Layer 10 of a small transformer language model trained on English Wikipedia (13 layers, counted from 0, width 64).
A neuron adds its activation times its output weights to the MLP's output. To switch it off is to set its activation to zero at one token and run the rest of the model.
A neuron's activation on a vector x is SiLU(gate . x) times (in . x), where the dot is the dot product.

Input weights of the MLP neurons that the questions are about. A number n stands for (n - 500) times 0.00095.
n12 gate: 462 583 513 581 637 482 373 545 377 517 692 529 505 556 554 681 541 359 722 621 587 295 300 425 418 569 351 594 423 439 526 619 415 550 570 632 437 662 384 531 334 382 492 430 521 397 508 347 548 480 242 666 441 412 442 477 649 694 469 319 355 421 389 401
n32 gate: 622 576 326 585 675 302 443 423 524 555 585 366 594 785 707 673 691 412 440 308 341 426 430 391 586 371 567 499 535 277 89 459 575 676 476 494 475 417 552 737 561 592 557 513 548 562 201 379 532 331 622 438 595 599 492 541 542 478 274 623 504 448 476 612
n42 gate: 562 566 602 619 547 515 222 459 544 534 388 419 379 603 481 697 437 421 506 519 571 499 574 353 615 376 498 527 557 337 548 637 463 599 509 474 403 537 448 586 333 620 502 451 360 552 289 443 450 435 546 416 544 544 338 371 590 594 418 340 264 385 450 276
n43 gate: 736 549 505 498 698 588 522 549 438 442 479 418 607 370 515 562 638 597 624 382 496 543 529 293 458 432 605 530 516 568 618 449 666 448 367 490 540 522 502 196 440 484 344 596 699 554 466 533 121 575 664 371 410 727 476 739 670 605 722 443 465 505 695 391
n47 gate: 619 499 714 359 637 578 234 631 481 540 431 328 578 703 473 622 475 396 429 425 483 444 304 331 340 511 477 551 331 563 495 466 585 634 619 269 357 452 638 539 233 365 541 599 596 175 296 340 470 626 727 505 629 672 447 454 599 677 626 329 568 220 496 452
n53 gate: 564 677 476 611 866 429 529 783 409 309 535 563 471 379 336 613 548 577 549 193 582 389 505 430 444 317 542 563 375 328 565 400 544 488 328 634 452 428 253 511 466 534 683 413 379 407 361 514 359 555 696 669 446 533 668 234 360 535 647 601 483 424 501 504
n54 gate: 632 544 338 446 496 562 456 466 360 524 437 382 251 381 657 440 294 466 346 656 411 489 446 425 693 374 636 551 284 583 452 538 439 439 445 426 642 544 436 430 437 628 482 382 534 523 387 445 565 601 579 476 638 664 517 529 472 576 335 649 613 492 343 471
n59 gate: 504 479 447 560 644 368 462 386 312 631 382 592 399 678 539 552 454 579 556 477 670 618 378 542 490 614 628 572 385 489 384 436 391 556 676 428 348 659 479 684 420 464 543 596 520 560 376 437 422 461 524 445 560 380 506 241 539 282 263 365 476 360 490 717
n68 gate: 478 541 491 386 489 611 532 516 561 498 512 243 687 689 524 377 554 613 563 538 707 471 477 365 352 493 434 485 445 612 362 394 573 295 386 523 572 393 442 369 422 216 420 470 563 477 380 389 274 750 402 314 284 508 561 635 566 364 382 399 390 414 579 653
n79 gate: 456 432 492 615 541 514 717 548 466 508 745 602 733 548 712 335 526 499 534 616 694 472 405 566 788 435 561 543 360 588 531 501 631 441 413 628 534 277 641 359 618 548 372 619 607 413 532 293 587 621 669 498 271 524 590 387 528 565 367 492 474 404 529 664
n82 gate: 287 428 394 723 799 400 368 507 296 724 559 512 425 441 651 629 421 626 754 668 544 519 527 388 397 487 553 590 626 447 530 715 239 705 557 412 428 690 396 534 391 670 590 302 537 433 248 512 451 287 274 633 592 267 220 562 341 701 522 173 624 623 423 597
n93 gate: 352 615 393 660 456 561 774 513 489 328 442 697 401 358 491 599 508 650 552 618 213 529 520 528 535 670 612 522 413 616 497 535 605 457 334 510 353 520 475 340 646 706 513 460 555 398 530 559 722 544 426 450 593 475 689 687 599 643 555 489 530 590 459 413
n113 gate: 709 568 583 429 618 464 527 325 576 361 419 500 531 506 470 523 522 389 522 580 506 575 476 430 468 331 480 340 566 455 565 447 391 551 600 496 328 566 582 596 431 289 395 828 448 336 607 458 201 475 296 705 375 499 261 621 254 489 565 425 622 497 602 516
n12 in: 290 387 647 507 555 572 420 551 579 535 548 402 693 555 555 632 531 575 521 495 524 515 570 417 839 481 490 488 292 555 299 542 325 221 553 666 434 721 274 635 473 349 450 420 493 613 200 610 375 540 428 384 345 437 338 484 500 684 585 423 349 333 504 475
n32 in: 353 425 719 407 371 587 393 585 396 747 26 492 536 629 305 550 517 375 370 473 555 606 573 416 445 551 263 508 272 421 527 581 497 603 385 596 333 661 329 600 463 563 309 274 405 718 636 415 540 414 522 686 341 519 464 503 516 492 696 677 533 543 325 496
n42 in: 566 467 334 424 493 843 732 549 431 457 395 625 384 364 368 541 546 528 496 364 448 469 615 693 374 519 459 545 395 485 548 517 590 459 452 577 604 471 717 558 630 591 527 586 457 476 625 476 642 348 423 534 592 591 612 451 497 412 417 504 628 701 566 771
n43 in: 653 461 615 473 338 475 565 290 462 349 513 348 277 459 357 465 142 474 522 416 267 428 689 561 538 309 465 495 567 524 722 439 565 571 361 503 563 525 453 213 612 383 500 442 506 591 377 405 738 346 477 576 537 421 235 324 652 553 645 590 446 448 448 426
n47 in: 409 265 619 437 621 401 222 437 497 441 297 180 540 648 501 476 420 524 536 313 586 464 574 321 435 417 338 393 366 458 668 525 640 631 644 311 655 514 678 336 464 403 606 637 488 374 514 640 460 601 852 493 558 763 318 528 609 546 426 583 465 487 367 217
n53 in: 656 472 592 440 553 546 386 288 538 499 309 300 281 575 514 545 526 467 390 314 517 411 627 531 557 359 460 456 360 556 429 621 332 575 540 371 525 653 542 454 704 410 638 317 446 628 528 507 429 319 674 518 654 627 414 571 436 807 334 534 460 530 605 422
n54 in: 656 555 761 636 384 505 466 479 469 525 398 439 548 557 228 467 276 308 484 664 399 699 559 596 432 615 725 437 396 477 549 521 466 313 396 649 494 224 472 616 532 488 382 616 434 653 582 698 426 571 680 518 390 528 315 598 562 660 486 471 563 333 515 361
n59 in: 725 292 483 474 568 497 381 585 466 672 254 746 456 594 461 409 414 371 324 549 550 387 346 447 358 599 433 210 506 418 559 568 651 609 434 462 542 665 448 655 533 383 515 778 394 519 510 375 472 631 596 437 564 514 378 580 476 652 522 231 629 303 523 365
n68 in: 630 525 476 288 358 548 529 634 480 370 503 525 385 340 582 496 379 450 448 298 552 378 515 490 642 667 373 404 346 438 433 502 308 701 625 684 609 378 560 413 490 668 333 266 656 325 580 579 513 633 419 417 435 401 546 398 434 542 574 685 528 334 406 401
n79 in: 442 459 527 500 578 389 427 222 636 425 495 385 638 505 534 453 534 473 426 396 424 562 470 724 700 485 587 575 628 329 489 528 471 633 419 541 243 299 402 615 559 528 606 493 366 446 626 609 530 418 600 374 366 489 479 392 717 213 425 755 485 590 302 529
n82 in: 533 321 483 421 489 785 300 641 621 593 460 611 324 661 547 566 588 562 513 680 416 569 506 529 547 614 467 353 727 440 478 569 491 383 374 485 300 561 516 482 569 242 489 543 317 553 407 493 457 220 284 515 319 614 377 655 340 622 634 516 645 695 342 382
n93 in: 246 445 359 575 441 644 391 463 527 597 636 510 312 412 498 512 471 411 457 439 608 383 453 329 345 545 368 296 398 497 523 373 524 486 546 463 647 642 333 402 459 434 470 459 543 528 736 373 354 513 564 562 355 436 485 413 430 543 538 374 617 464 606 566
n113 in: 336 374 275 446 431 356 521 356 424 638 474 513 499 403 581 752 289 432 307 618 434 548 553 461 534 460 387 605 524 277 513 414 647 420 477 636 567 344 348 356 490 328 351 522 682 666 632 269 604 433 472 430 414 89 517 613 503 533 581 664 495 589 481 607

Output weights of the MLP neurons that the questions are about. A number n stands for (n - 500) times 0.00081.
n12: 543 473 520 544 562 476 493 548 432 571 488 400 426 473 522 436 438 446 533 537 567 427 543 258 453 447 452 429 322 518 496 501 377 649 586 472 266 410 527 528 444 551 547 441 557 564 719 341 468 488 321 501 540 658 627 523 714 534 502 417 363 635 493 24
n32: 586 592 440 468 616 510 426 525 556 271 684 417 398 505 494 391 692 505 590 575 425 133 690 495 618 318 660 330 558 484 425 458 376 272 439 525 492 454 624 591 726 413 747 511 668 589 694 648 489 521 660 502 689 397 557 587 491 427 313 530 460 471 401 600
n42: 377 483 722 512 523 412 571 421 466 620 522 469 491 517 536 254 557 527 507 438 243 535 374 696 447 462 455 543 530 550 413 406 495 626 414 389 679 588 549 437 562 385 600 577 417 377 617 662 468 571 570 535 527 354 533 458 578 596 533 579 639 554 561 958
n43: 502 529 436 578 473 588 439 494 588 452 668 418 648 673 613 386 681 311 469 669 404 464 812 540 391 491 458 668 399 435 639 367 513 391 614 350 216 451 520 571 596 697 548 465 365 559 505 351 522 495 503 583 472 558 428 590 417 436 494 396 509 386 299 314
n47: 422 477 483 535 598 576 586 611 388 537 409 586 611 225 478 521 461 653 524 430 575 622 551 391 474 424 592 451 538 492 566 642 547 331 543 600 640 381 358 401 204 650 374 357 405 604 623 208 602 496 557 462 254 255 655 568 489 577 695 511 489 611 775 461
n53: 504 528 340 393 333 551 423 655 519 681 603 556 576 584 777 538 451 386 456 728 335 600 481 611 615 344 398 535 564 274 404 391 509 366 603 544 377 448 575 502 460 625 417 381 797 381 582 591 462 624 550 464 469 431 415 662 596 445 404 386 319 359 570 346
n54: 433 515 434 690 348 615 351 653 495 481 476 486 236 472 616 567 444 652 393 570 659 576 535 298 495 486 480 295 456 437 578 541 606 464 566 383 417 499 339 417 612 443 326 490 495 526 493 530 548 678 588 466 335 549 288 472 467 571 356 177 581 331 483 333
n59: 489 653 527 570 488 599 408 480 448 354 816 498 381 523 531 647 667 449 580 578 482 406 551 640 596 505 689 673 472 546 418 578 388 341 565 465 312 437 402 571 378 638 498 436 514 544 442 636 490 425 396 433 666 370 626 349 653 215 318 490 395 490 524 626
n68: 577 324 594 437 737 605 464 632 518 517 397 423 578 548 543 502 427 567 611 589 610 698 522 527 315 295 426 490 574 498 420 444 484 316 445 421 398 572 520 466 304 486 305 392 524 458 550 391 291 494 423 545 505 427 715 678 470 381 381 341 539 582 522 434
n79: 484 642 509 557 414 336 455 544 363 503 339 525 462 575 430 504 507 427 571 459 524 345 420 394 507 674 602 413 698 382 452 330 666 284 496 466 582 464 543 428 468 642 632 276 276 521 618 763 381 484 641 540 431 473 513 510 431 596 588 455 606 657 371 725
n82: 446 469 506 597 596 358 593 609 369 738 399 743 404 440 466 208 492 583 514 610 532 504 614 411 497 254 551 377 440 461 636 609 324 530 422 622 695 404 448 581 535 451 382 514 352 437 455 428 275 644 361 502 666 237 484 463 449 626 309 470 424 575 454 403
n93: 527 549 262 568 596 548 759 396 581 428 324 682 426 560 341 352 372 532 413 588 535 654 510 664 449 457 551 382 313 582 600 422 571 648 319 616 560 327 471 382 461 582 536 550 571 661 486 562 738 620 369 356 586 562 318 467 381 521 613 691 388 456 422 551
n113: 743 524 435 596 396 591 366 332 625 583 587 546 395 615 409 704 405 627 544 252 398 545 493 443 619 343 504 446 654 453 604 371 284 578 704 669 602 640 613 635 417 496 768 628 470 267 498 673 472 411 404 648 228 465 534 551 349 498 414 368 574 381 446 570

Each question names a token from some text and the token that comes next. It shows the vector x that enters the MLP there. A number n stands for (n - 500) times 0.0068.

Then comes g, the gradient of the next token's log-probability with respect to the MLP's output, scaled to length 1. A neuron's effect is roughly proportional to its activation times (output weights . g). A number n stands for (n - 500) times 0.0011.

"ap", then "e"
x: 726 729 267 546 397 606 516 426 377 500 325 430 516 425 191 813 675 399 628 563 379 491 693 324 644 584 441 473 502 461 597 674 418 534 777 493 685 426 540 587 535 489 319 419 461 495 514 409 545 384 414 635 429 489 468 525 478 283 446 570 500 491 440 833
g: 499 597 642 563 272 491 548 545 517 630 505 400 633 441 648 593 468 641 567 480 563 464 743 656 525 441 431 546 689 400 502 426 676 545 670 713 586 520 272 522 510 655 728 679 361 676 519 625 443 360 428 568 574 569 497 525 527 414 516 601 455 252 569 406
Which neuron, switched off, lowers the next token's probability most? n113

"ob", then "ject "
x: 652 595 409 407 450 457 429 520 493 505 288 458 523 304 335 589 458 419 501 837 414 471 708 185 466 648 518 414 386 520 692 749 769 445 601 607 643 512 555 447 554 718 304 411 405 587 568 402 645 505 430 527 370 491 474 505 610 356 608 430 253 458 506 822
g: 292 734 651 704 574 463 707 589 682 483 400 340 451 531 634 649 404 283 298 476 491 457 483 480 655 438 362 524 433 460 433 343 560 578 408 403 539 636 414 360 548 468 335 414 502 499 439 543 341 390 413 591 355 357 460 474 628 650 418 478 515 443 629 673
Which neuron, switched off, raises the next token's probability most? n43

"ase ", then "3"
x: 655 519 268 521 421 626 407 398 447 400 431 422 535 467 353 811 540 548 547 631 466 232 585 115 544 330 646 548 452 472 517 636 392 451 671 526 383 342 718 521 397 528 461 397 481 554 522 207 541 453 386 522 435 674 477 456 593 487 483 424 343 503 558 228
g: 653 414 654 547 466 627 330 488 575 519 510 519 617 254 563 427 282 552 317 557 521 541 544 665 412 450 734 593 491 625 332 309 552 555 424 463 355 620 323 435 439 333 551 459 489 387 328 489 510 408 445 547 470 606 564 367 382 802 618 567 632 518 596 507
Which neuron, switched off, raises the next token's probability most? n43

"ed", then ", "
x: 608 631 396 536 274 399 464 391 586 496 348 384 531 592 414 647 461 337 745 462 478 335 641 89 416 678 643 538 412 430 579 627 594 429 555 539 747 581 491 579 584 516 297 555 378 532 529 471 424 394 373 632 418 483 473 486 553 221 391 282 666 414 522 787
g: 519 432 601 540 493 600 431 535 631 735 422 619 576 456 598 536 669 769 457 484 644 466 423 461 419 427 615 772 491 521 373 633 415 642 736 492 615 506 661 348 634 550 559 607 344 455 684 398 525 422 418 624 358 540 504 480 493 354 462 228 537 574 583 440
Which neuron, switched off, lowers the next token's probability most? n93

"project ", then "met "
x: 580 514 230 551 392 550 411 512 350 480 476 547 591 379 549 671 507 463 594 780 469 167 567 139 589 341 559 608 466 301 512 676 479 505 632 545 358 395 720 555 516 610 589 404 447 678 529 342 565 413 238 417 441 607 364 481 533 525 490 325 351 513 303 285
g: 575 554 505 405 271 317 609 506 459 537 841 688 506 528 431 465 381 564 462 550 531 545 581 590 561 529 397 340 503 639 454 579 188 599 227 543 706 541 345 613 621 361 659 510 514 562 563 453 570 466 455 624 385 476 523 439 438 417 530 620 357 628 459 539
Which neuron, switched off, lowers the next token's probability most? n82

"\n\n", then "The "
x: 622 546 370 413 462 589 406 638 336 347 424 353 474 683 356 612 446 460 514 608 667 344 696 139 596 385 605 489 255 492 489 518 425 509 677 514 324 368 72 453 455 597 300 351 362 516 574 411 389 554 253 450 452 615 389 406 514 471 320 375 520 324 546 283
g: 516 371 616 564 940 577 731 600 385 301 560 449 557 643 460 333 450 344 570 597 597 571 462 564 469 637 578 583 445 322 418 636 527 514 422 373 541 494 707 499 484 390 472 592 397 335 397 391 444 548 490 536 364 574 593 574 601 617 539 389 436 480 371 398
Which two neurons, each switched off alone, lower its probability most, in order? n68, n12

"rap", then "id "
x: 593 673 320 413 311 490 676 420 366 502 441 516 614 365 308 697 523 307 681 697 303 436 745 153 667 600 380 551 441 427 710 710 530 541 638 722 733 494 490 535 377 551 223 363 278 547 576 379 519 477 468 541 484 521 508 573 412 426 525 366 413 644 536 665
g: 483 456 612 398 434 304 565 493 466 400 549 268 343 362 499 339 445 529 673 437 341 491 361 534 705 585 341 445 496 392 505 433 530 644 451 398 545 328 538 611 657 592 523 536 730 354 466 436 432 424 430 293 623 368 399 657 479 693 446 333 623 466 634 634
Which neuron, switched off, raises the next token's probability most? n47

"enc", then "ing "
x: 570 735 357 499 382 308 479 303 338 435 439 542 427 623 375 681 571 371 542 405 375 409 757 317 408 419 714 448 420 380 562 826 487 568 809 626 661 446 553 567 572 453 397 365 323 525 627 501 542 568 534 611 289 577 545 442 518 162 476 363 403 560 488 772
g: 492 347 466 406 456 537 809 402 368 293 506 287 623 425 524 402 464 425 398 436 404 579 500 400 524 521 468 749 610 630 489 631 571 597 512 328 513 622 669 324 632 519 639 602 528 402 420 437 681 475 488 573 350 530 408 458 569 632 364 302 547 363 638 605
Which neuron, switched off, lowers the next token's probability most? n59

"am", then "is "
x: 515 666 286 572 284 648 480 524 330 442 447 329 450 469 83 616 601 316 659 505 419 469 496 286 610 676 571 418 477 327 533 633 430 443 624 476 583 459 674 478 535 550 388 652 376 502 586 332 458 376 406 504 595 491 516 411 506 256 377 357 587 437 617 849
g: 408 605 611 424 486 372 481 601 647 517 489 672 463 517 398 481 516 696 825 538 424 695 642 442 650 539 600 612 503 409 754 503 479 349 410 258 356 519 469 564 395 417 546 431 471 604 420 581 609 492 482 513 621 570 512 637 463 448 541 329 311 593 311 683
Which neuron, switched off, lowers the next token's probability most? n79

"on", then "line "
x: 545 596 405 554 374 701 501 614 566 598 252 453 493 363 281 668 514 221 504 572 500 271 643 282 596 504 487 567 490 436 662 537 582 572 593 684 652 288 651 511 604 606 363 425 364 489 500 373 685 529 511 450 443 611 519 536 701 190 373 400 287 532 479 812
g: 630 527 517 461 693 398 433 495 594 430 138 579 438 598 580 407 589 642 726 457 376 386 497 470 631 443 256 478 702 513 442 457 507 445 543 523 465 495 587 625 659 757 521 505 515 439 560 444 552 439 463 634 357 386 264 487 655 569 668 326 504 515 442 503
Which neuron, switched off, raises the next token's probability most? n113

"5", then "00 "
x: 569 550 202 538 276 632 462 485 382 394 267 437 495 394 238 560 597 480 499 283 601 333 549 446 689 339 543 514 253 392 865 589 342 539 560 399 719 523 558 478 416 507 600 402 509 539 527 318 413 277 576 354 493 523 514 537 611 273 263 379 551 535 667 687
g: 611 357 534 467 525 670 628 497 448 398 423 705 419 509 516 499 484 397 768 409 637 429 666 331 581 322 497 397 611 525 392 486 438 587 454 710 582 462 308 455 643 665 523 628 451 412 454 519 693 514 410 634 566 536 504 691 445 340 591 549 440 797 612 540
Which two neurons, each switched off alone, lower its probability most, in order? n54, n82

"B", then "ou"
x: 563 594 235 581 259 586 350 528 375 364 418 421 482 293 236 700 606 492 549 448 673 405 522 447 692 749 550 573 501 452 552 555 699 516 496 676 570 504 510 503 355 493 244 505 445 404 545 446 595 484 456 400 508 552 399 498 704 340 506 501 354 658 540 884
g: 725 782 453 509 564 515 599 502 385 464 421 444 458 559 635 366 686 622 590 460 364 419 451 537 489 594 454 471 560 446 147 575 540 620 441 521 551 511 490 267 597 711 426 649 631 295 509 577 604 562 421 378 401 498 533 299 637 435 426 455 363 411 588 548
Which neuron, switched off, lowers the next token's probability most? n42

"45", then "1"
x: 489 541 157 492 273 694 460 527 535 464 383 425 418 342 280 535 582 452 418 554 532 312 575 451 663 524 509 594 276 399 824 631 320 491 509 399 621 414 542 297 421 460 534 372 451 581 485 255 509 512 447 304 501 534 522 477 763 368 269 414 507 492 653 717
g: 486 464 538 212 652 579 433 443 631 481 610 640 488 473 623 593 664 847 435 526 603 657 597 566 526 437 625 635 425 623 408 502 654 614 430 613 481 624 506 409 325 545 760 611 453 459 381 357 508 429 318 616 465 533 456 411 522 546 540 399 623 527 640 633
Which two neurons, each switched off alone, lower its probability most, in order? n54, n42

"that ", then "a "
x: 496 725 285 542 516 538 517 451 459 394 417 477 454 546 506 619 445 520 482 655 511 413 692 170 660 613 559 441 116 463 533 636 505 439 503 365 352 272 420 408 462 494 343 361 325 542 388 361 463 514 215 287 362 597 289 503 462 467 425 480 233 374 331 284
g: 573 502 447 743 503 425 661 425 656 343 395 581 502 248 278 515 491 328 578 551 530 273 619 550 504 682 402 670 652 410 619 485 602 614 659 416 594 498 605 474 416 605 565 589 492 512 496 550 523 470 510 521 767 526 537 306 693 288 435 509 454 471 431 466
Which two neurons, each switched off alone, lower its probability most, in order? n42, n12

"ers ", then "of "
x: 547 601 314 554 327 530 360 418 431 491 501 516 504 523 441 684 539 614 537 752 609 144 615 111 625 210 631 518 453 411 463 566 443 522 513 585 512 440 520 652 509 583 421 385 468 608 464 242 562 342 461 562 533 672 386 412 551 496 452 388 331 579 513 212
g: 304 244 518 523 590 660 612 423 466 501 684 394 636 567 601 713 750 480 483 509 329 404 321 512 560 366 452 715 380 553 430 617 632 604 382 489 554 593 536 558 443 710 537 432 472 470 374 521 480 575 264 521 304 596 551 358 416 409 504 496 469 659 507 522
Which neuron, switched off, lowers the next token's probability most? n54

"Ph", then "ase "
x: 483 753 249 394 238 545 416 643 374 417 302 288 528 364 174 790 504 355 602 585 471 344 682 427 650 631 650 553 448 517 592 684 619 424 617 482 659 368 515 489 432 530 413 636 503 395 554 456 583 492 403 283 623 479 415 427 506 410 594 427 480 571 685 780
g: 452 639 645 481 648 533 405 620 606 610 413 455 396 512 309 559 705 574 560 332 659 528 595 524 525 417 655 529 478 303 174 500 617 504 549 525 551 481 101 501 755 504 385 432 532 520 661 541 563 497 413 599 481 461 543 573 593 525 465 410 442 618 538 555
Which neuron, switched off, lowers the next token's probability most? n79

"igital ", then "electr"
x: 594 477 214 485 448 671 296 629 423 475 244 456 577 671 426 764 595 546 594 691 548 276 549 319 529 469 643 683 594 350 474 641 457 303 665 517 500 310 771 595 359 540 477 559 554 574 517 319 684 534 586 560 381 525 521 516 552 514 449 451 198 402 460 224
g: 508 429 512 471 421 422 638 508 540 510 163 489 533 431 372 456 455 638 284 496 476 685 467 696 519 593 442 597 399 421 701 383 762 750 578 494 437 344 472 608 397 606 476 561 529 327 385 528 496 555 610 425 620 666 545 386 579 345 522 428 376 417 657 575
Which neuron, switched off, lowers the next token's probability most? n93

"mot", then "ors"
x: 614 572 216 373 390 573 536 578 349 465 312 522 398 462 332 694 574 475 544 451 544 160 730 315 632 508 464 555 531 341 672 698 599 575 719 725 590 447 534 678 641 470 269 317 512 431 641 419 569 547 523 318 282 532 544 269 597 262 542 541 346 552 472 671
g: 436 319 534 301 451 459 312 550 438 492 516 438 316 640 236 522 828 400 584 533 454 584 284 314 411 474 396 686 387 567 594 686 601 394 357 617 605 391 316 532 457 412 517 544 518 527 513 549 422 597 546 440 501 620 375 472 395 420 476 467 686 571 467 439
Which two neurons, each switched off alone, lower its probability most, in order? n53, n113

"Ro", then "i "
x: 577 518 345 527 264 583 399 554 375 471 461 499 476 314 263 704 613 669 523 535 631 368 634 353 494 699 474 513 435 371 655 555 514 555 689 513 652 324 672 647 377 601 332 448 501 382 626 593 587 293 606 591 535 621 384 425 685 317 393 353 410 618 417 851
g: 618 653 557 640 395 357 622 516 564 490 587 469 352 394 453 649 222 266 609 468 389 392 613 371 584 697 609 652 454 462 561 559 392 546 613 342 499 613 449 241 447 348 546 523 474 541 494 514 453 563 568 356 681 686 489 610 389 453 471 459 468 386 641 680
Which neuron, switched off, raises the next token's probability most? n59

"to ", then "be "
x: 496 674 456 472 453 485 601 432 639 474 307 643 515 527 463 574 684 595 514 795 676 373 534 276 638 699 581 613 264 457 433 467 319 491 461 549 673 355 336 583 323 459 441 439 545 504 397 382 564 298 270 461 463 518 335 440 610 433 443 311 113 447 571 212
g: 271 474 634 429 485 531 438 486 555 405 598 508 475 518 623 704 674 381 491 574 313 405 479 414 541 674 328 600 408 294 636 440 425 475 451 373 677 596 158 649 549 574 465 661 487 650 383 525 560 460 373 546 505 706 449 472 317 474 449 367 563 505 556 604
Which neuron, switched off, raises the next token's probability most? n12

"197", then "7"
x: 626 383 391 506 463 632 492 600 406 246 314 335 467 435 302 538 591 370 522 696 384 353 556 300 783 371 710 627 184 547 686 700 691 312 588 677 672 340 491 390 552 365 477 557 454 685 477 364 405 449 663 529 507 563 249 515 483 512 418 257 504 407 571 535
g: 447 480 348 455 472 663 598 520 592 731 693 431 466 471 511 469 475 640 296 616 427 651 556 444 239 410 339 455 518 728 356 626 585 380 482 448 458 522 432 446 370 511 556 318 462 518 420 503 525 371 439 591 599 512 475 396 331 235 630 297 398 416 331 458
Which neuron, switched off, lowers the next token's probability most? n43

"(", then "d"
x: 702 462 326 687 382 496 680 474 513 466 510 408 592 625 521 715 617 339 538 816 737 285 673 388 577 430 686 527 406 543 419 536 391 494 457 471 460 291 584 436 508 599 390 494 395 478 588 263 519 483 515 407 571 457 287 395 654 493 446 270 325 319 665 249
g: 479 746 345 595 559 521 562 646 479 554 472 471 701 604 504 428 349 760 653 562 585 439 459 337 503 520 242 674 615 460 564 582 472 584 423 465 734 621 782 415 479 643 441 597 387 570 549 399 508 370 520 371 566 271 576 451 429 499 565 392 429 493 519 461
Which neuron, switched off, lowers the next token's probability most? n32

"economic ", then "reas"
x: 578 670 347 372 411 565 353 426 491 479 159 495 583 434 474 646 563 590 674 691 455 198 608 193 576 238 654 581 457 325 353 468 600 384 614 445 560 316 666 478 349 630 314 593 615 681 556 323 608 653 534 415 386 466 455 508 543 475 482 347 254 469 382 292
g: 427 719 446 490 561 498 382 355 296 548 264 479 580 379 637 607 685 483 522 627 525 657 467 513 796 496 677 432 585 537 592 512 521 301 356 687 613 712 520 615 494 469 365 387 491 358 455 539 478 607 431 307 377 592 446 563 447 418 605 606 623 519 474 585
Which neuron, switched off, lowers the next token's probability most? n47

"not ", then "phys"
x: 579 844 441 594 400 474 611 400 542 447 424 640 608 637 422 604 774 532 595 901 695 301 523 376 645 408 561 505 372 520 530 491 445 479 399 537 599 431 460 597 475 371 458 448 526 532 283 298 355 500 310 472 570 558 538 327 424 383 412 262 148 403 580 295
g: 441 441 466 386 289 675 742 461 430 626 455 388 691 618 551 465 507 603 454 452 491 666 498 475 590 491 468 478 342 524 620 303 666 686 501 447 535 328 671 388 346 669 315 680 666 551 491 515 541 463 699 469 456 541 659 654 430 295 508 550 445 397 453 525
Which neuron, switched off, lowers the next token's probability most? n79

"In ", then "her "
x: 546 530 449 402 475 486 555 484 534 155 375 457 516 453 444 600 546 461 637 786 642 365 712 193 648 527 662 612 445 659 555 527 426 458 556 360 354 268 477 494 545 476 369 435 517 618 495 415 421 536 424 288 290 452 244 585 697 347 562 349 157 309 403 332
g: 447 836 321 572 534 427 667 416 445 527 638 640 467 605 409 484 170 393 594 469 503 464 486 375 543 665 670 374 558 540 423 557 327 538 609 504 640 443 678 700 278 495 585 593 575 597 544 549 639 570 562 501 343 386 546 404 490 481 509 461 497 533 369 381
Which two neurons, each switched off alone, lower its probability most, in order? n42, n12

"The ", then "con"
x: 453 762 226 620 393 683 501 612 299 454 351 422 599 388 448 611 591 332 647 464 593 413 635 342 711 386 516 448 412 573 502 526 353 459 600 544 299 335 488 441 448 504 267 614 276 549 536 294 421 630 179 320 353 546 368 501 586 433 509 339 307 333 521 257
g: 476 601 423 386 686 501 454 284 491 592 543 843 457 650 607 386 817 635 557 526 684 229 439 401 574 344 453 415 566 422 505 497 571 487 606 428 466 293 640 489 554 628 482 410 468 547 546 548 521 374 610 360 495 307 464 478 490 571 516 482 396 534 487 368
Which two neurons, each switched off alone, lower its probability most, in order? n12, n42

"-", then "au"
x: 626 585 133 654 369 522 452 548 583 529 466 523 377 341 263 726 527 569 654 491 671 448 625 381 574 415 578 549 423 392 471 544 395 547 634 555 536 433 418 616 518 390 471 436 603 561 708 166 532 298 443 644 447 585 676 383 730 304 474 351 272 485 587 344
g: 392 735 397 631 565 563 526 495 529 704 619 534 513 453 523 720 540 654 568 430 572 195 469 465 463 640 476 573 514 409 218 499 591 514 555 548 739 532 708 370 563 456 390 598 328 521 452 523 548 519 520 595 477 450 683 418 377 331 493 630 687 541 492 365
Which neuron, switched off, raises the next token's probability most? n59

"game ", then "as "
x: 574 481 201 590 474 570 336 542 332 464 448 572 547 436 601 732 488 376 539 649 609 167 598 205 573 329 639 557 424 225 578 656 424 416 662 595 422 377 694 602 467 531 521 417 492 593 589 271 531 412 394 397 395 584 383 417 466 488 513 338 313 565 364 249
g: 404 500 485 474 356 559 418 382 590 396 562 386 355 617 549 690 433 317 571 451 619 455 493 566 311 432 561 377 542 321 563 425 741 442 484 361 420 539 439 500 618 626 699 372 647 512 435 492 601 408 684 420 817 518 316 417 526 339 436 579 417 318 400 450
Which neuron, switched off, lowers the next token's probability most? n42

"till", then "bir"
x: 682 601 321 499 340 724 499 621 446 403 304 475 618 564 279 788 441 355 392 552 410 380 531 298 483 662 503 639 477 431 693 713 589 532 650 684 660 397 654 610 713 501 306 517 330 486 555 392 699 429 572 606 509 473 414 424 473 237 398 406 478 637 455 782
g: 375 625 501 418 539 556 619 397 358 327 655 467 329 727 505 267 501 560 459 530 592 547 559 523 379 462 585 532 531 572 464 321 447 249 445 258 622 562 667 556 396 559 446 416 441 631 316 519 540 301 390 479 486 345 701 518 561 577 562 459 310 493 678 579
Which two neurons, each switched off alone, lower its probability most, in order? n42, n32

"ern", then "oy"
x: 552 468 366 542 299 667 459 410 390 355 392 614 498 456 293 693 506 467 663 450 614 386 525 248 594 774 606 504 544 387 682 537 469 527 627 483 583 591 652 539 616 624 348 585 481 462 594 494 620 449 519 625 557 617 394 372 676 220 289 337 352 569 432 861
g: 596 318 536 660 364 319 544 595 367 540 593 598 473 446 497 678 566 701 525 539 550 507 377 651 634 521 298 500 448 647 463 542 553 614 458 602 488 541 759 472 379 551 815 486 329 470 344 420 589 573 468 490 479 367 389 354 462 697 458 735 471 574 500 558
Which neuron, switched off, raises the next token's probability most? n53

"Bo", then "ism"
x: 612 609 352 560 221 606 515 495 233 538 518 391 521 329 246 617 569 647 455 469 561 310 617 420 646 654 545 550 510 329 716 592 598 518 719 488 625 388 675 598 389 446 277 312 442 461 685 495 746 339 454 339 563 623 402 418 629 371 447 427 339 657 389 797
g: 478 587 488 373 537 455 794 461 377 610 381 719 540 637 627 572 468 343 656 541 366 734 363 580 510 465 601 388 346 659 631 391 370 422 468 601 477 549 511 258 399 283 448 602 428 492 427 512 546 670 507 351 435 546 464 342 451 407 351 533 512 533 564 661
Which two neurons, each switched off alone, lower its probability most, in order? n42, n43